Layer 8 of a small transformer language model trained on English Wikipedia (16 layers, counted from 0, width 128).
Take only the direct path to the model's output, skipping the later layers: a vector added to the residual stream pushes a token's score in proportion to its dot product with that token's output vector.

Output vectors of the tokens that the questions are about. A number n stands for n times 0.046.
" Series": 1 3 -5 -12 -2 12 5 -8 2 17 0 3 13 -2 6 -1 0 9 2 9 12 -12 -5 -6 3 -2 11 -11 -2 5 -3 -5 4 5 0 6 0 -4 -4 -2 7 2 13 11 3 6 -7 3 11 19 -10 3 -3 2 7 -2 -2 -8 -1 13 1 6 2 2 7 28 -7 4 3 4 8 1 5 -4 2 -7 8 -6 16 -13 3 -5 2 -7 -13 -1 10 2 -10 8 -3 -6 4 10 0 2 -3 0 8 10 9 -6 0 -1 -2 0 -8 4 9 0 -18 4 -1 -1 1 -3 -1 -9 7 5 -12 8 -5 -10 -7 0 -19 -1
"aries": -10 13 4 11 -6 19 -2 15 7 -13 0 15 -13 -13 -4 -3 7 -4 6 21 4 2 -11 -4 2 9 4 5 6 -1 9 -13 -1 -3 3 -6 12 11 -5 -8 -8 15 8 4 5 13 -29 8 0 11 15 -3 0 3 1 -13 -2 -7 -8 11 4 1 0 4 11 13 1 -11 27 15 3 10 -15 6 6 -11 -9 7 -1 -1 26 13 -22 -11 -10 -1 -8 9 -5 16 8 -23 -7 7 -23 -1 -11 -4 15 -2 10 -6 -4 10 8 -3 7 5 -3 6 0 8 4 -15 -10 -6 -10 -9 14 -14 -2 -5 -20 -8 -27 -2 -12 -4
"light": -5 -17 -9 10 -13 -9 9 4 -21 -6 0 6 -6 -11 -5 -1 -1 -5 -8 -2 0 -8 1 2 -14 9 16 15 11 -13 12 1 10 0 -6 12 -1 14 8 -4 3 1 -8 26 -3 12 -28 -10 2 6 -25 13 -4 6 1 -4 4 7 -9 -14 1 10 5 -3 5 25 -13 -12 21 8 -2 -1 -7 -10 3 -2 5 -1 14 4 19 8 -10 9 1 16 -6 -4 -9 -7 -6 -4 -1 -7 -10 11 -15 -1 -1 -7 1 5 0 2 -9 -4 -17 2 1 -1 -5 7 -2 9 -4 1 -6 12 12 3 0 -8 -5 -1 -6 -5 -7 -15
"UP": -1 -9 6 -10 3 -15 -5 -6 -1 2 0 7 11 1 7 -5 9 -2 3 -1 3 -3 -16 5 -5 3 11 1 -2 20 1 -17 1 8 4 4 -7 8 -1 16 -2 -5 23 -2 16 0 -27 1 -11 -1 -6 9 -1 4 -6 4 -10 -2 -3 6 4 -4 7 2 0 29 -7 -9 19 15 4 -5 -11 -3 1 12 6 8 -14 -5 18 0 4 18 7 14 -15 3 5 1 13 16 13 4 -3 -18 14 -3 12 9 22 0 0 10 1 2 10 6 -2 -1 -10 11 11 -12 6 7 -3 -10 7 5 -1 -5 2 -7 -8 8 4 -1
"titled": -18 -7 -7 0 -18 1 9 23 -6 12 0 12 10 -1 2 -3 6 2 -5 -12 2 -13 -10 9 -11 -2 7 -11 -3 12 -14 -3 -4 -4 -9 -1 -1 8 1 9 13 8 23 -26 -4 9 -23 -1 11 -3 13 4 -1 1 16 4 -15 -9 9 6 27 8 11 14 14 31 0 -13 19 18 -11 0 17 10 -14 -1 -6 7 7 1 25 -8 11 15 -6 1 -15 -16 -10 -11 7 -2 -7 25 -9 2 -4 2 6 14 6 -3 16 7 -14 8 2 -1 4 0 -5 7 3 1 -8 16 3 -2 20 -4 1 14 -5 -10 -13 6 4 -3
"card": -6 0 -1 -1 -17 -3 11 -19 -12 -5 0 9 -7 -4 -6 -9 -9 17 -11 -3 7 -4 2 -1 -15 3 1 -4 -16 4 -12 -6 5 10 1 4 8 8 -1 -3 6 12 5 5 -17 13 -14 26 -14 26 -19 7 -8 -3 23 12 -9 -15 -3 -2 14 9 9 10 7 24 -8 -8 30 4 3 -1 -2 3 -24 9 -8 1 10 -2 9 10 -6 -12 -1 11 -7 -17 -11 3 1 2 14 12 -11 3 5 -4 2 4 15 0 3 -6 12 -4 -2 11 -15 -3 -9 1 -10 -7 3 -3 -7 -6 -7 0 -10 -3 5 8 1 14 2 -13
" Stadium": 4 3 5 -16 -7 -5 18 -5 -1 -6 0 17 8 -1 4 0 2 -4 6 23 10 3 3 -3 -4 0 6 -5 -3 13 -4 -3 4 -1 -12 8 9 9 17 -4 -9 -12 13 -10 2 -2 -13 13 21 15 0 18 5 -6 1 2 8 -4 -4 -3 -1 10 -14 7 13 33 -5 -8 1 -5 -8 11 -5 -9 4 12 -8 -8 7 3 14 -10 -6 -6 -14 1 -4 -17 1 -7 14 0 -9 -2 0 5 -13 -2 1 -6 6 9 1 -15 -15 -1 -2 8 0 -2 -4 -10 3 3 -5 2 -3 -13 11 22 -3 -6 5 -1 -1 1 -4 -10
" baseball": 6 -7 -5 -11 -8 -2 14 -5 -10 -2 0 6 4 -4 9 -14 1 -4 -4 8 19 -9 -11 -11 -14 4 17 -19 -17 9 3 -1 2 4 -8 -1 10 14 -1 -5 1 -2 15 -6 -6 19 -4 1 13 19 -15 11 7 -2 -4 -10 -10 0 -9 0 -6 14 -5 -1 11 14 -2 -10 8 18 9 -8 -13 10 3 6 3 1 11 3 9 -5 -11 -3 6 7 -17 6 8 -12 0 12 1 8 -10 -5 -4 -5 8 -14 4 12 -2 2 -12 9 11 9 -14 0 -13 -18 0 -10 -10 4 -16 -4 5 14 -15 1 2 4 1 -10 -13 -3
" Distance": 4 1 2 -8 -6 6 1 11 -3 -11 0 2 10 13 1 -6 -9 8 -5 11 5 -6 -9 5 -12 9 19 2 -3 -3 1 -16 12 12 -11 -3 4 13 4 12 15 9 17 10 1 0 -10 -1 11 -2 0 13 10 18 27 10 -13 3 -2 14 -4 1 0 13 -1 37 -1 0 19 10 -5 4 2 -11 -13 -1 -9 11 4 -10 20 13 -5 3 -14 2 -7 6 0 -1 11 8 -1 -2 -3 0 8 -8 -6 1 5 -1 19 2 -8 5 19 -3 4 -15 5 11 -1 -15 -12 -5 4 6 -16 -2 2 2 -7 1 2 7 -30 -2
"ell": 5 7 -11 -5 0 15 14 19 -8 1 0 -1 5 17 0 9 -12 -7 -9 3 0 -3 -19 13 -7 0 -16 13 6 5 7 0 3 4 13 14 1 2 -1 3 0 -6 -8 -4 -2 0 -18 16 -8 9 0 0 -10 -1 3 -2 10 -13 1 5 7 -7 -1 -5 -3 26 6 -9 18 0 -3 -1 3 5 6 13 1 -2 2 -9 -1 3 -9 7 -7 11 5 6 1 1 -2 10 7 12 -8 1 -8 5 -2 -3 8 1 -2 8 4 -2 -3 4 5 7 -7 9 12 -7 -13 1 -2 -20 -3 14 -7 15 -4 -2 9 6 -1 1
"₱": 3 -17 -12 -2 1 5 -2 1 -9 -17 1 8 17 -7 -3 8 11 -1 6 6 -2 -10 -15 -23 -8 1 19 -7 -2 6 12 1 -3 -2 -13 14 -11 20 -3 6 -10 -4 30 -4 3 -6 -36 0 4 24 -16 16 -2 4 1 -15 -10 -4 -10 -2 20 0 6 19 -4 31 11 -12 12 14 14 6 -7 -5 -27 0 -17 7 3 -5 3 -15 -7 7 -17 16 -24 12 -18 -7 3 16 10 2 -12 1 11 -2 13 -1 10 7 13 -2 -14 -4 12 7 -15 -11 1 20 18 -7 -9 12 -1 -10 6 2 2 -4 -2 -2 -8 19 0 -12
"ose": 4 -19 -9 -6 -2 -3 7 4 -1 -3 0 21 -4 14 5 8 2 4 -12 14 11 6 4 12 -7 12 -3 7 0 4 4 -2 18 14 13 -8 11 16 1 2 -4 3 6 0 -19 3 -30 15 -6 7 -8 -1 -1 10 4 -22 2 4 2 4 7 2 0 1 8 22 -8 -3 2 -7 -11 2 9 3 -7 -3 7 1 3 -3 22 13 -3 1 -2 4 -2 4 5 -4 19 4 -13 2 -1 2 -10 -3 18 0 14 -1 9 16 8 -2 1 -5 13 -16 -8 18 10 -14 -14 8 -13 -2 8 3 2 12 2 -14 0 1 -3 -2
" Тэ": -5 -5 7 -27 -9 11 16 3 -11 3 1 38 12 1 0 -21 12 2 -9 -2 22 -4 -20 -21 -26 -1 24 3 -9 18 21 -18 16 27 0 6 13 39 18 14 -20 -19 50 -2 -20 11 -71 7 13 34 -11 19 7 14 16 -27 -15 -13 -19 5 26 -7 17 32 14 94 5 -15 55 27 6 17 -4 21 -9 13 -34 14 9 -17 38 -7 -13 10 -14 19 -32 -7 -24 -14 32 -7 -4 13 -1 -24 -24 -13 15 -14 7 22 28 9 -14 9 24 23 -7 -24 -21 30 20 -24 -7 31 -9 -19 10 20 -9 -4 -9 0 -1 20 -62 -23
"ં": -10 -4 0 -17 -1 5 7 2 -1 2 1 36 5 2 5 -18 19 0 -12 2 18 -11 -15 -26 -20 0 23 3 -14 12 22 -11 10 20 3 3 16 27 3 9 -14 -4 38 -2 -3 12 -67 5 7 26 -12 22 5 9 9 -11 -13 -8 -17 9 22 -8 26 16 10 60 7 -15 42 13 1 9 -7 10 -11 5 -16 16 7 -16 31 1 -2 3 -6 14 -27 -5 -14 -7 33 0 -4 6 -8 -27 -10 -11 11 -16 7 19 21 7 -12 5 11 19 -10 -11 -15 19 30 -21 -3 17 -5 -18 12 5 -8 2 -4 0 -4 8 -57 -8
"œ": -6 4 9 3 3 17 9 3 -17 5 1 10 -4 16 2 -9 4 13 -4 2 2 -8 -4 2 0 -13 -2 10 3 15 25 -1 15 -1 4 -5 6 16 5 -3 -12 3 11 -8 1 2 -33 2 10 16 -1 18 0 1 -5 11 -3 -3 -1 -10 9 -13 19 -10 9 24 -9 -20 27 9 -6 -4 1 18 -4 -4 -13 0 1 6 17 -6 -5 4 -14 4 -12 -5 2 -6 6 6 7 -6 2 -22 -16 1 21 0 15 5 7 15 -3 21 15 11 -3 -22 -1 1 8 8 -4 8 6 -13 1 10 1 4 -6 6 6 7 0 10
"ional": -9 1 -5 0 -12 2 -6 6 -5 -10 0 28 4 -12 17 -1 12 -22 -16 15 1 -16 -3 0 -8 2 7 8 -7 21 0 -9 7 -1 6 -10 26 4 6 5 -6 10 6 6 4 4 -36 12 0 10 -6 9 -8 -19 0 -13 12 -6 -2 4 11 -2 -3 -1 6 3 4 2 13 -5 -8 26 1 23 -3 -1 2 12 1 -5 8 -5 -4 -18 -7 3 -17 2 -6 -2 -6 8 4 1 -13 1 -14 -4 22 0 7 6 19 19 9 -3 7 10 19 1 -17 -8 7 -16 -2 -6 11 -24 2 13 6 2 11 -5 -16 7 -13 1
"olo": -1 17 -11 -17 -17 4 16 6 -10 9 0 22 -2 -4 11 5 11 11 -12 4 -5 0 -6 -12 5 -8 0 1 -5 0 10 5 7 10 -4 0 16 11 -4 -2 -13 1 -6 -2 -12 19 -30 11 1 1 -18 6 -1 -6 4 5 4 -4 3 -2 -2 -6 11 -8 0 29 -8 -10 1 8 -14 3 7 24 7 8 -1 0 -7 7 20 3 -7 -3 -5 16 -12 10 -12 4 21 -3 -11 15 -4 0 -12 0 3 -2 -4 -3 2 -5 -2 18 7 11 11 2 -7 1 2 -18 -1 2 -11 9 6 0 -1 0 -9 8 4 8 2 -4
"late": -6 -14 -1 5 2 -13 -2 4 -8 5 0 20 9 -7 10 -3 -3 -2 -5 -10 6 12 3 9 -10 5 4 7 4 5 6 -1 8 11 12 15 24 2 3 12 4 -10 12 -4 4 -5 -35 7 -3 -3 -8 -8 2 5 -11 4 -3 3 -1 -14 7 3 7 -2 0 31 -3 4 18 7 2 2 15 9 6 1 6 8 12 4 27 1 5 -6 -1 14 -2 7 -2 5 7 -5 12 -11 -6 -2 -14 -3 30 10 5 -12 3 8 11 11 2 2 -22 -4 -6 2 0 -5 -18 2 -16 13 8 -16 -11 5 1 -8 -2 0 -6 -27
"class": 1 -11 -5 12 -7 -19 8 2 14 0 0 11 8 3 7 -10 1 4 0 -23 22 -9 0 -3 4 5 29 -10 -8 5 -5 4 9 9 -14 6 6 18 -5 -4 13 1 8 1 -15 11 -24 5 9 -1 -7 5 -7 21 7 -1 -4 -12 -6 9 15 3 6 2 -9 25 -5 4 19 11 11 -3 -7 -5 -17 -4 -1 5 4 2 8 5 -6 -3 -12 17 -13 -12 15 -5 11 -1 4 6 -11 -4 5 6 18 -6 -3 10 6 8 -10 19 10 9 6 4 -2 -14 -2 1 -1 1 7 0 0 -2 -12 -3 -2 9 -14 -19 -7 7
"}[": -5 -10 -10 -24 -1 15 9 -1 -3 14 0 20 10 6 -8 -20 16 -6 -6 -8 12 2 -23 3 2 7 12 -6 -8 2 2 -6 14 0 4 10 -5 21 6 -6 -7 -3 36 -3 -17 -5 -36 1 0 6 6 16 8 6 3 -1 -19 -18 3 -8 34 -5 11 13 3 37 -6 -11 21 1 8 17 8 -4 -7 4 -8 7 14 -7 11 -7 -5 9 5 17 -14 12 -9 -6 14 4 0 -3 5 -16 -11 -7 14 5 -1 13 17 19 -15 -6 17 3 -1 -12 -13 15 23 -16 -5 27 3 -2 -2 0 9 -4 6 -1 -1 9 -4 8
"Ó": -10 -1 8 14 -1 11 11 9 -9 -9 0 13 15 -7 13 -1 -4 3 -3 4 13 5 -6 6 -3 -3 -5 -1 -9 2 12 -14 -4 8 7 -5 -3 0 14 12 -17 -11 25 5 -16 7 -26 -2 5 23 7 23 7 6 2 3 -7 0 -8 -8 6 -7 4 7 3 40 0 -11 15 6 -3 0 3 3 -14 6 -14 -11 -4 -8 15 -16 -3 12 10 10 -3 5 -8 -1 -2 -1 7 10 -3 -13 -17 6 1 -13 5 18 10 5 -9 3 15 11 -4 5 7 7 23 4 -2 15 0 -16 -13 -7 5 3 10 6 -6 11 4 -7
"ophytes": -2 -18 -12 -8 -12 21 8 18 -20 -8 1 6 -10 12 -4 8 7 9 -13 28 13 -6 -10 -6 -11 8 4 -16 -15 9 9 10 5 4 -17 10 4 9 -2 10 -5 4 41 2 2 12 -35 8 13 5 0 -2 1 15 -16 -8 -24 1 -1 -11 6 -22 1 -1 8 35 15 -3 23 13 7 9 -5 19 -14 7 2 -5 1 -13 4 -6 -21 11 -8 -1 -17 20 -3 11 17 5 7 -13 17 -11 7 11 15 3 17 11 -2 13 3 10 23 -2 12 -7 -6 4 1 -18 -8 0 -6 -4 7 5 -13 -14 -11 9 -2 -2 -12 -6
"wick": 11 6 8 -9 1 14 2 -6 -13 -3 0 8 1 6 3 0 -6 -3 5 0 18 -14 0 7 -11 -13 -1 -4 -2 1 -3 1 7 22 -9 7 5 14 -9 -14 -3 -3 0 5 -11 -1 -29 18 16 21 1 -1 -22 6 9 -3 -8 7 -7 4 11 4 -4 -1 15 31 13 -14 24 8 8 -8 4 4 -10 -5 -6 -2 9 -8 3 14 -23 -1 -6 -3 8 -6 8 -5 -8 -6 1 1 -7 -12 0 -3 -6 -8 0 5 5 -2 5 5 17 0 7 -1 -20 20 4 5 -6 7 9 -2 5 17 -1 5 -3 20 4 4 -1 -9
"able": -14 -11 -3 -3 4 16 -4 -3 -12 1 0 3 15 -7 15 -4 6 0 0 -7 3 -1 1 8 -14 11 -3 11 10 9 -7 6 -8 -3 11 1 -8 -4 -1 -9 -11 10 2 0 -15 8 -21 6 -6 14 7 8 -5 9 12 9 -1 -2 -17 -4 -1 -4 10 2 -1 5 0 -11 18 -3 0 -6 0 6 11 -10 0 3 11 -5 16 14 -9 11 -8 -5 3 8 15 -15 11 15 -6 3 -7 8 1 -5 12 -4 14 -5 17 -12 -7 -4 -8 7 2 -1 -15 22 -4 6 -1 12 3 9 9 -23 4 -8 -11 13 -10 2 2 14
"Liber": -7 -6 5 13 7 -7 -8 3 -2 12 1 3 9 5 -9 -6 -5 -18 0 -2 9 3 -2 -1 3 5 0 -3 -7 9 10 -9 20 -4 2 8 4 -6 -4 6 -22 13 19 0 -12 -5 -27 12 0 -8 -10 1 11 -3 6 -7 4 2 -8 10 -3 1 3 -1 1 29 12 3 15 18 12 0 -2 15 -11 6 -9 -6 -6 -3 10 -15 -9 -6 2 5 -9 3 3 14 -3 4 -8 -1 1 0 -2 -14 7 -13 19 1 12 8 -8 0 14 14 -10 0 -8 12 18 -15 -3 12 4 -9 2 3 -12 -3 7 -4 0 3 -1 1
" it": -3 -4 -4 -7 0 3 10 -6 -5 3 0 -11 -10 0 -15 -8 -5 6 -2 2 2 7 7 12 -3 0 -2 6 0 -1 -7 -1 -6 -7 6 0 0 1 -15 -4 10 9 9 -7 0 8 -4 2 -5 12 1 -3 -4 -1 2 -10 -5 2 1 -3 2 7 7 5 1 2 -19 -7 -5 -2 -14 13 3 7 -2 14 -6 -2 -3 7 -5 -4 -7 8 -12 -2 5 1 12 1 -7 0 -6 -5 8 -7 8 9 14 -2 0 -2 -6 -5 -5 2 19 -17 0 -4 11 -4 12 3 2 3 10 -4 10 -2 -2 11 -6 -4 0 0 -25 6
" century": 6 -1 -20 -8 -5 4 11 8 -17 3 0 14 -2 -12 1 4 -5 1 -6 2 3 -8 9 -5 -9 6 15 1 -16 10 4 3 -6 9 -6 -10 -11 14 -5 5 -8 -5 20 8 -4 -9 -9 -16 17 -1 -1 4 -3 4 4 -1 -8 -1 -9 8 25 -5 11 9 3 5 5 8 17 13 -6 3 4 2 3 1 -8 4 0 -5 8 -2 -3 -4 2 2 5 -6 -4 -4 -5 -14 5 -5 -8 -8 -4 12 15 -4 -2 7 3 8 -7 16 7 7 12 -13 -18 -2 12 -2 3 -8 1 -9 11 -4 -8 -6 -8 6 -11 -1 -11 -7

Each question shows what one neuron of this layer's MLP adds at an activation of 1. A number n stands for n times 0.0047.

n58: 28 -13 8 4 -5 -15 10 -5 1 38 -37 -4 -6 -6 12 7 2 -7 18 -24 -4 29 -3 -14 -1 -25 -8 -20 -26 3 -11 -2 2 32 -4 37 -3 -11 -18 -27 -13 -15 12 9 -23 10 6 48 22 -7 -9 -32 -6 26 -7 7 -23 -4 -5 -4 2 8 33 17 -12 6 20 10 10 10 6 18 6 20 1 2 38 -4 -45 24 -17 41 -28 13 28 32 3 -4 39 -6 -7 -32 3 3 18 16 6 31 17 7 5 13 1 29 -3 -8 -13 7 3 -24 -16 -23 -15 2 20 -20 -17 28 29 -4 15 2 -17 13 7 -28 1 16
Which of these tokens does it push up most? "class"

n214: -19 28 -12 -11 0 11 3 21 -15 6 3 -27 -5 14 3 -29 14 -13 36 14 16 -4 -10 1 5 21 19 1 15 -12 -16 -5 -15 -10 -1 -23 16 0 -5 21 -6 -4 21 -19 10 3 -1 15 4 -12 19 22 -1 35 6 6 -13 1 -18 9 -11 5 -22 10 -11 18 -16 -10 16 20 -22 -5 18 0 -8 -17 16 -10 13 23 -6 9 30 2 2 -7 0 -27 1 -1 2 -11 18 7 -2 -1 -11 -2 -8 29 17 26 -10 -17 -29 -14 5 -1 16 -17 -40 -37 -5 15 49 -15 -14 -12 -25 0 -10 -23 2 -4 -5 -8 -11 17
Which of these tokens does it push up most? "titled"

n46: -14 38 1 17 26 18 29 -9 24 -12 -10 13 6 -1 9 -28 -9 -16 -5 -14 19 3 0 -6 15 -7 -21 -9 14 -39 28 3 -17 7 8 -38 0 -22 8 6 -20 -13 17 29 -26 -7 -17 4 15 18 7 4 -4 10 -3 9 -18 -9 -2 13 19 8 0 -7 -12 10 6 -4 -24 -12 -20 6 -16 -24 -5 18 5 -15 13 -7 -33 12 -32 4 24 9 4 -26 -21 -1 -14 13 -14 3 -2 -10 30 29 -36 -2 8 12 0 7 8 12 13 13 -24 -5 -8 -17 2 2 2 20 14 -5 -12 -21 1 -12 12 -24 -17 -30 5 -15
Which of these tokens does it push up most? "Ó"

n188: 1 -10 15 8 -31 -11 3 2 -20 -3 31 -4 24 8 1 -51 -12 -28 -7 2 -21 -9 3 3 -40 8 19 14 24 5 26 -20 -44 -15 30 -9 4 8 -14 -1 -8 9 21 19 7 -5 -21 -5 24 10 21 5 -10 20 -21 9 -3 -3 7 2 -2 -2 17 6 -27 10 0 27 -3 30 -1 27 -16 25 -13 -3 26 18 5 2 10 28 24 30 -8 -10 -7 -24 3 -17 15 11 5 -23 -3 -16 -9 17 46 -5 24 14 3 -25 -14 2 7 -35 -14 35 -1 33 9 14 -19 -7 -8 -7 12 -8 -5 10 -9 10 14 -13 18 -19
Which of these tokens does it push up most? " Тэ"

n243: 11 16 -18 13 -19 -9 5 -20 -14 -35 -8 4 3 21 -5 11 3 0 -28 13 6 -12 -2 -8 33 12 5 -8 0 -15 -1 21 -7 -33 -7 25 35 2 -11 12 -1 20 10 24 0 -24 -17 -23 16 -3 0 -15 -8 9 -12 -33 -19 5 12 -12 -19 8 -16 -12 26 4 11 3 47 -9 -2 -4 7 3 2 -5 5 -15 0 6 7 -18 -9 3 0 10 11 8 2 -12 17 22 13 9 -17 -14 -11 16 0 -1 -13 -18 -4 -14 12 12 18 2 6 17 1 12 8 -13 4 -4 13 9 8 4 33 -19 5 5 -6 -19 -14 7
Which of these tokens does it push up most? "ophytes"

n234: 16 -12 -8 24 -22 -5 -1 7 18 -13 16 39 16 14 4 15 -11 -33 -15 -7 -8 0 -4 27 3 10 -26 -7 -13 -1 9 -14 19 -39 1 3 -4 -11 14 -49 0 0 -14 2 18 26 -9 15 -9 39 -15 3 18 -16 -7 15 14 4 -9 -4 0 18 13 -20 19 -5 -1 -7 10 19 16 -8 3 -2 -3 12 -3 17 27 -26 4 -27 -42 9 -7 12 16 -14 -13 5 -1 -15 11 1 -5 12 16 -6 27 6 -9 20 5 -8 20 -2 21 -19 18 -45 15 -5 31 10 8 -24 39 -29 8 -19 9 29 1 -25 -2 10 -20 37
Which two tokens does it push up most, strongest first? "ional", "œ"

n107: -7 8 9 -34 9 -22 1 1 -44 4 -59 -24 -19 -9 -3 12 -3 0 22 2 -9 -7 30 -13 -18 13 8 17 -27 17 9 0 14 -13 -20 16 -11 -4 -2 -24 28 -23 -16 22 5 19 0 36 9 5 17 -5 -13 15 3 0 -18 26 6 -14 1 4 -12 -18 -7 -23 -16 26 25 1 -4 23 3 -19 8 19 -17 16 -30 0 16 17 48 8 0 -32 9 46 -12 -5 -9 -3 3 5 7 5 -12 -20 -16 -6 12 1 20 -12 13 -6 -8 -12 -14 8 -14 1 -15 -13 -13 -23 -2 7 -8 -1 -11 -3 -18 22 9 26 -34 0
Which of these tokens does it push up most? " Distance"

n32: -8 10 -6 -22 18 3 31 -6 21 32 -28 18 -7 -16 4 -15 -15 -1 16 15 1 -6 9 3 47 39 5 13 11 2 13 5 -16 7 20 17 -31 -5 -43 -18 -13 -4 -23 -43 0 -6 7 -5 7 13 -10 -35 -10 -12 13 -25 13 16 3 6 -25 6 0 22 18 -13 -32 8 -21 35 3 16 -13 0 13 -18 -14 18 -9 -6 -1 -2 33 6 28 0 7 4 14 -4 9 8 7 11 7 -16 -9 -14 -23 8 -10 34 -20 -2 -10 -45 -16 -3 -23 -20 35 24 -1 14 18 6 -1 -15 10 26 -5 -1 -5 -16 12 -29 -33 -43
Which of these tokens does it push up most? " it"

n76: 25 -19 14 -2 -10 -5 -23 19 -16 -4 -4 13 12 27 13 -40 -36 13 -18 9 -26 16 -26 15 4 7 -6 -11 -11 13 -12 13 12 8 -3 -11 -10 18 24 -7 14 -19 21 -18 19 -11 -4 27 -17 16 22 -1 6 -20 -11 -13 1 38 2 5 0 8 -6 1 10 -3 -7 24 9 2 -25 -5 -3 -2 7 -5 1 -9 41 -7 16 -6 1 -2 -37 7 -15 13 9 -50 1 -44 -22 9 16 1 21 -6 -14 -31 1 13 -8 11 -8 0 -9 10 23 45 -8 -5 -11 -1 -1 -34 -28 -2 3 -4 -3 8 9 -1 21 26 10 0
Which of these tokens does it push up most? " Stadium"

n283: -12 1 -6 -12 -30 -26 0 9 -13 -39 -2 13 11 0 0 -11 -12 3 7 20 6 -9 -6 0 -26 13 27 -17 -21 5 -4 4 19 -28 -17 -30 4 -18 -30 20 -4 25 4 24 5 -35 -2 -18 13 27 8 -34 -1 9 34 17 -4 16 0 11 -23 10 -34 19 -25 -20 -1 -9 -6 0 -6 39 -27 -15 -7 -14 -15 31 23 -13 1 -13 0 0 -12 -6 -9 -5 4 -9 13 -2 -10 -9 0 -10 8 -7 -16 -30 -27 -3 5 1 -21 -6 17 -10 14 7 -15 13 -9 8 -14 -31 30 -11 -6 12 4 11 6 -22 3 -31 -38 -16
Which two tokens does it push up most, strongest first? " Distance", "ional"

n133: 16 -6 -14 8 -1 -13 21 -13 -9 -1 27 8 13 -12 13 22 -17 5 2 -7 13 -10 0 2 -17 -2 17 -9 -14 -10 4 18 0 17 -15 25 19 5 -19 22 0 -6 -8 12 20 -10 -16 2 5 11 3 -20 -8 10 2 5 -16 0 22 13 23 -1 15 34 16 13 0 4 -3 14 2 -15 6 -15 -5 12 -9 15 -12 38 -13 16 10 28 -9 -4 -32 21 0 -45 -9 1 2 18 0 1 15 -3 -1 1 15 4 -24 -15 6 -9 -6 24 -6 3 11 12 -7 8 -18 13 41 15 14 -3 -20 7 -3 -7 0 34 10 -12
Which of these tokens does it push up most? "₱"

n158: 19 5 22 29 -5 -11 3 -24 14 9 26 4 -3 4 12 13 -7 -28 -24 10 0 -14 21 -4 4 -1 -13 9 13 -18 16 -25 14 -28 21 30 29 -30 -20 8 -3 5 20 3 -33 -10 18 -1 -11 -15 -20 -40 -13 20 -8 1 -14 3 1 -7 15 12 14 -25 -6 17 22 -43 10 -1 13 -31 2 7 0 -46 -11 -16 -3 44 12 -19 4 26 -15 -9 20 -2 34 -8 -20 -6 5 -5 -16 -3 5 7 6 7 37 -26 -9 -15 6 5 29 -7 -9 -9 -18 -28 20 17 -10 -37 -11 -12 -6 -15 -23 -12 14 -13 -10 6 -14 3
Which of these tokens does it push down most? " Тэ"

n6: -14 12 12 -18 -22 3 -31 1 14 -6 -10 11 -24 19 -9 19 -8 6 4 -23 11 38 -5 21 -13 -29 -4 -4 26 -27 25 -28 4 -4 41 1 -3 -7 23 0 13 -56 -17 -20 -5 -20 12 -8 1 44 9 5 1 -15 -15 17 -6 -29 -15 6 13 13 -10 -20 10 10 -7 -25 -8 3 0 1 15 -7 -7 5 -10 -11 23 -15 -16 6 -34 -11 -15 -8 -14 -27 -7 5 -26 -3 9 -18 15 4 8 12 -6 20 16 11 13 15 -8 -14 -6 -8 20 1 35 -40 21 19 -14 10 5 -13 28 3 -26 -8 4 33 -2 -7 -14 7
Which of these tokens does it push down most? "olo"

n71: -11 -11 -4 -16 39 -10 -10 22 2 -7 4 -27 0 13 -15 5 9 35 -3 9 10 -21 29 28 -5 -1 16 20 -6 -24 10 -8 -24 30 -30 -10 -6 5 24 14 -27 25 20 -22 43 -8 28 -19 10 -14 22 27 -17 3 2 8 -20 19 11 -10 -6 6 -14 15 47 15 9 -11 24 -7 19 -8 -15 22 -17 2 7 7 -14 -18 4 -2 -2 14 1 0 -20 3 9 -2 -14 1 -16 38 -4 16 10 12 2 -5 44 1 13 -11 -54 -16 6 11 12 5 -25 6 -1 29 -12 10 10 21 4 5 -30 8 -11 14 1 -13 5 -46
Which of these tokens does it push up most? "titled"

n284: 10 -3 36 9 -1 -8 -1 -16 0 -6 7 -15 -14 -9 11 -11 -8 -25 4 -2 6 2 2 28 19 15 38 5 -28 14 -16 12 5 -9 -24 22 23 18 10 -27 13 13 2 14 19 19 -10 -8 -15 -19 5 29 19 12 3 3 12 13 7 -26 -10 -27 0 27 30 17 -17 10 -11 26 -28 -17 3 7 6 18 5 -11 -3 -17 32 19 4 4 -11 -6 13 -2 2 19 0 17 13 12 4 -34 23 -36 12 -1 23 27 10 18 -18 3 9 -6 15 24 13 4 8 -8 13 14 -18 1 10 20 15 -35 -18 -1 -3 -2 10 -3
Which two tokens does it push up most, strongest first? "UP", " Тэ"

n169: 24 -22 -15 16 3 0 0 -3 9 19 7 -13 8 11 2 5 16 28 22 0 10 -15 -1 -10 1 -4 -22 14 4 35 6 -2 -16 38 -18 18 -5 0 -15 7 -11 -37 8 -16 -1 -10 10 9 -1 -1 21 -6 -12 -6 16 25 12 13 19 1 -11 -2 23 27 3 -3 14 8 34 -4 -11 12 -10 12 -8 -6 26 34 -1 19 -1 2 13 -26 -4 -37 -23 27 -10 -16 -22 -8 19 -2 7 -17 -20 -14 -19 4 3 3 -2 19 -11 -20 -17 -9 22 2 -24 0 -10 -19 -27 -14 21 6 -5 -1 13 16 -6 20 -14 -1 18 -13
Which of these tokens does it push up most? "wick"

n281: 37 -8 -4 -2 -14 -5 18 32 5 10 7 1 -13 2 -9 23 -7 1 10 22 -9 3 -6 25 1 -14 20 17 -5 18 -3 27 -34 6 -1 -1 12 -10 14 -16 14 14 17 3 -7 29 -27 24 5 17 -15 -14 1 8 11 -16 -23 -16 -3 -21 -11 7 -8 -21 6 19 17 -12 -15 -7 25 18 8 -25 -9 -12 20 -16 8 17 -18 -34 -11 4 5 -17 -12 -18 -41 43 -7 -21 31 -2 -16 -31 17 -3 -3 15 41 -16 27 6 3 8 -1 15 43 -18 3 -8 0 -11 9 -33 26 -31 -16 -1 19 23 -23 -17 6 -17 14 15
Which of these tokens does it push up most? "ophytes"

n100: -4 -4 24 17 29 -15 9 -7 17 -13 -21 1 -12 28 -7 3 -12 0 -1 -5 -21 0 6 2 3 7 10 -26 2 -1 10 0 -21 -19 -5 11 9 -19 -11 -10 22 11 29 54 9 -10 25 28 -24 37 -14 -10 -10 -8 -2 -11 -23 16 34 -11 10 -5 2 19 17 29 -3 5 -6 -39 -16 -10 35 11 -6 -16 4 -7 5 -2 -6 10 11 3 0 27 12 -2 4 -9 -10 6 15 -12 12 -36 20 7 -17 -22 0 -25 -22 -21 -22 -16 -27 2 9 -8 0 -13 -16 0 -22 6 0 3 35 5 -2 -12 -5 -12 -26 13 -18 0
Which of these tokens does it push down most? "olo"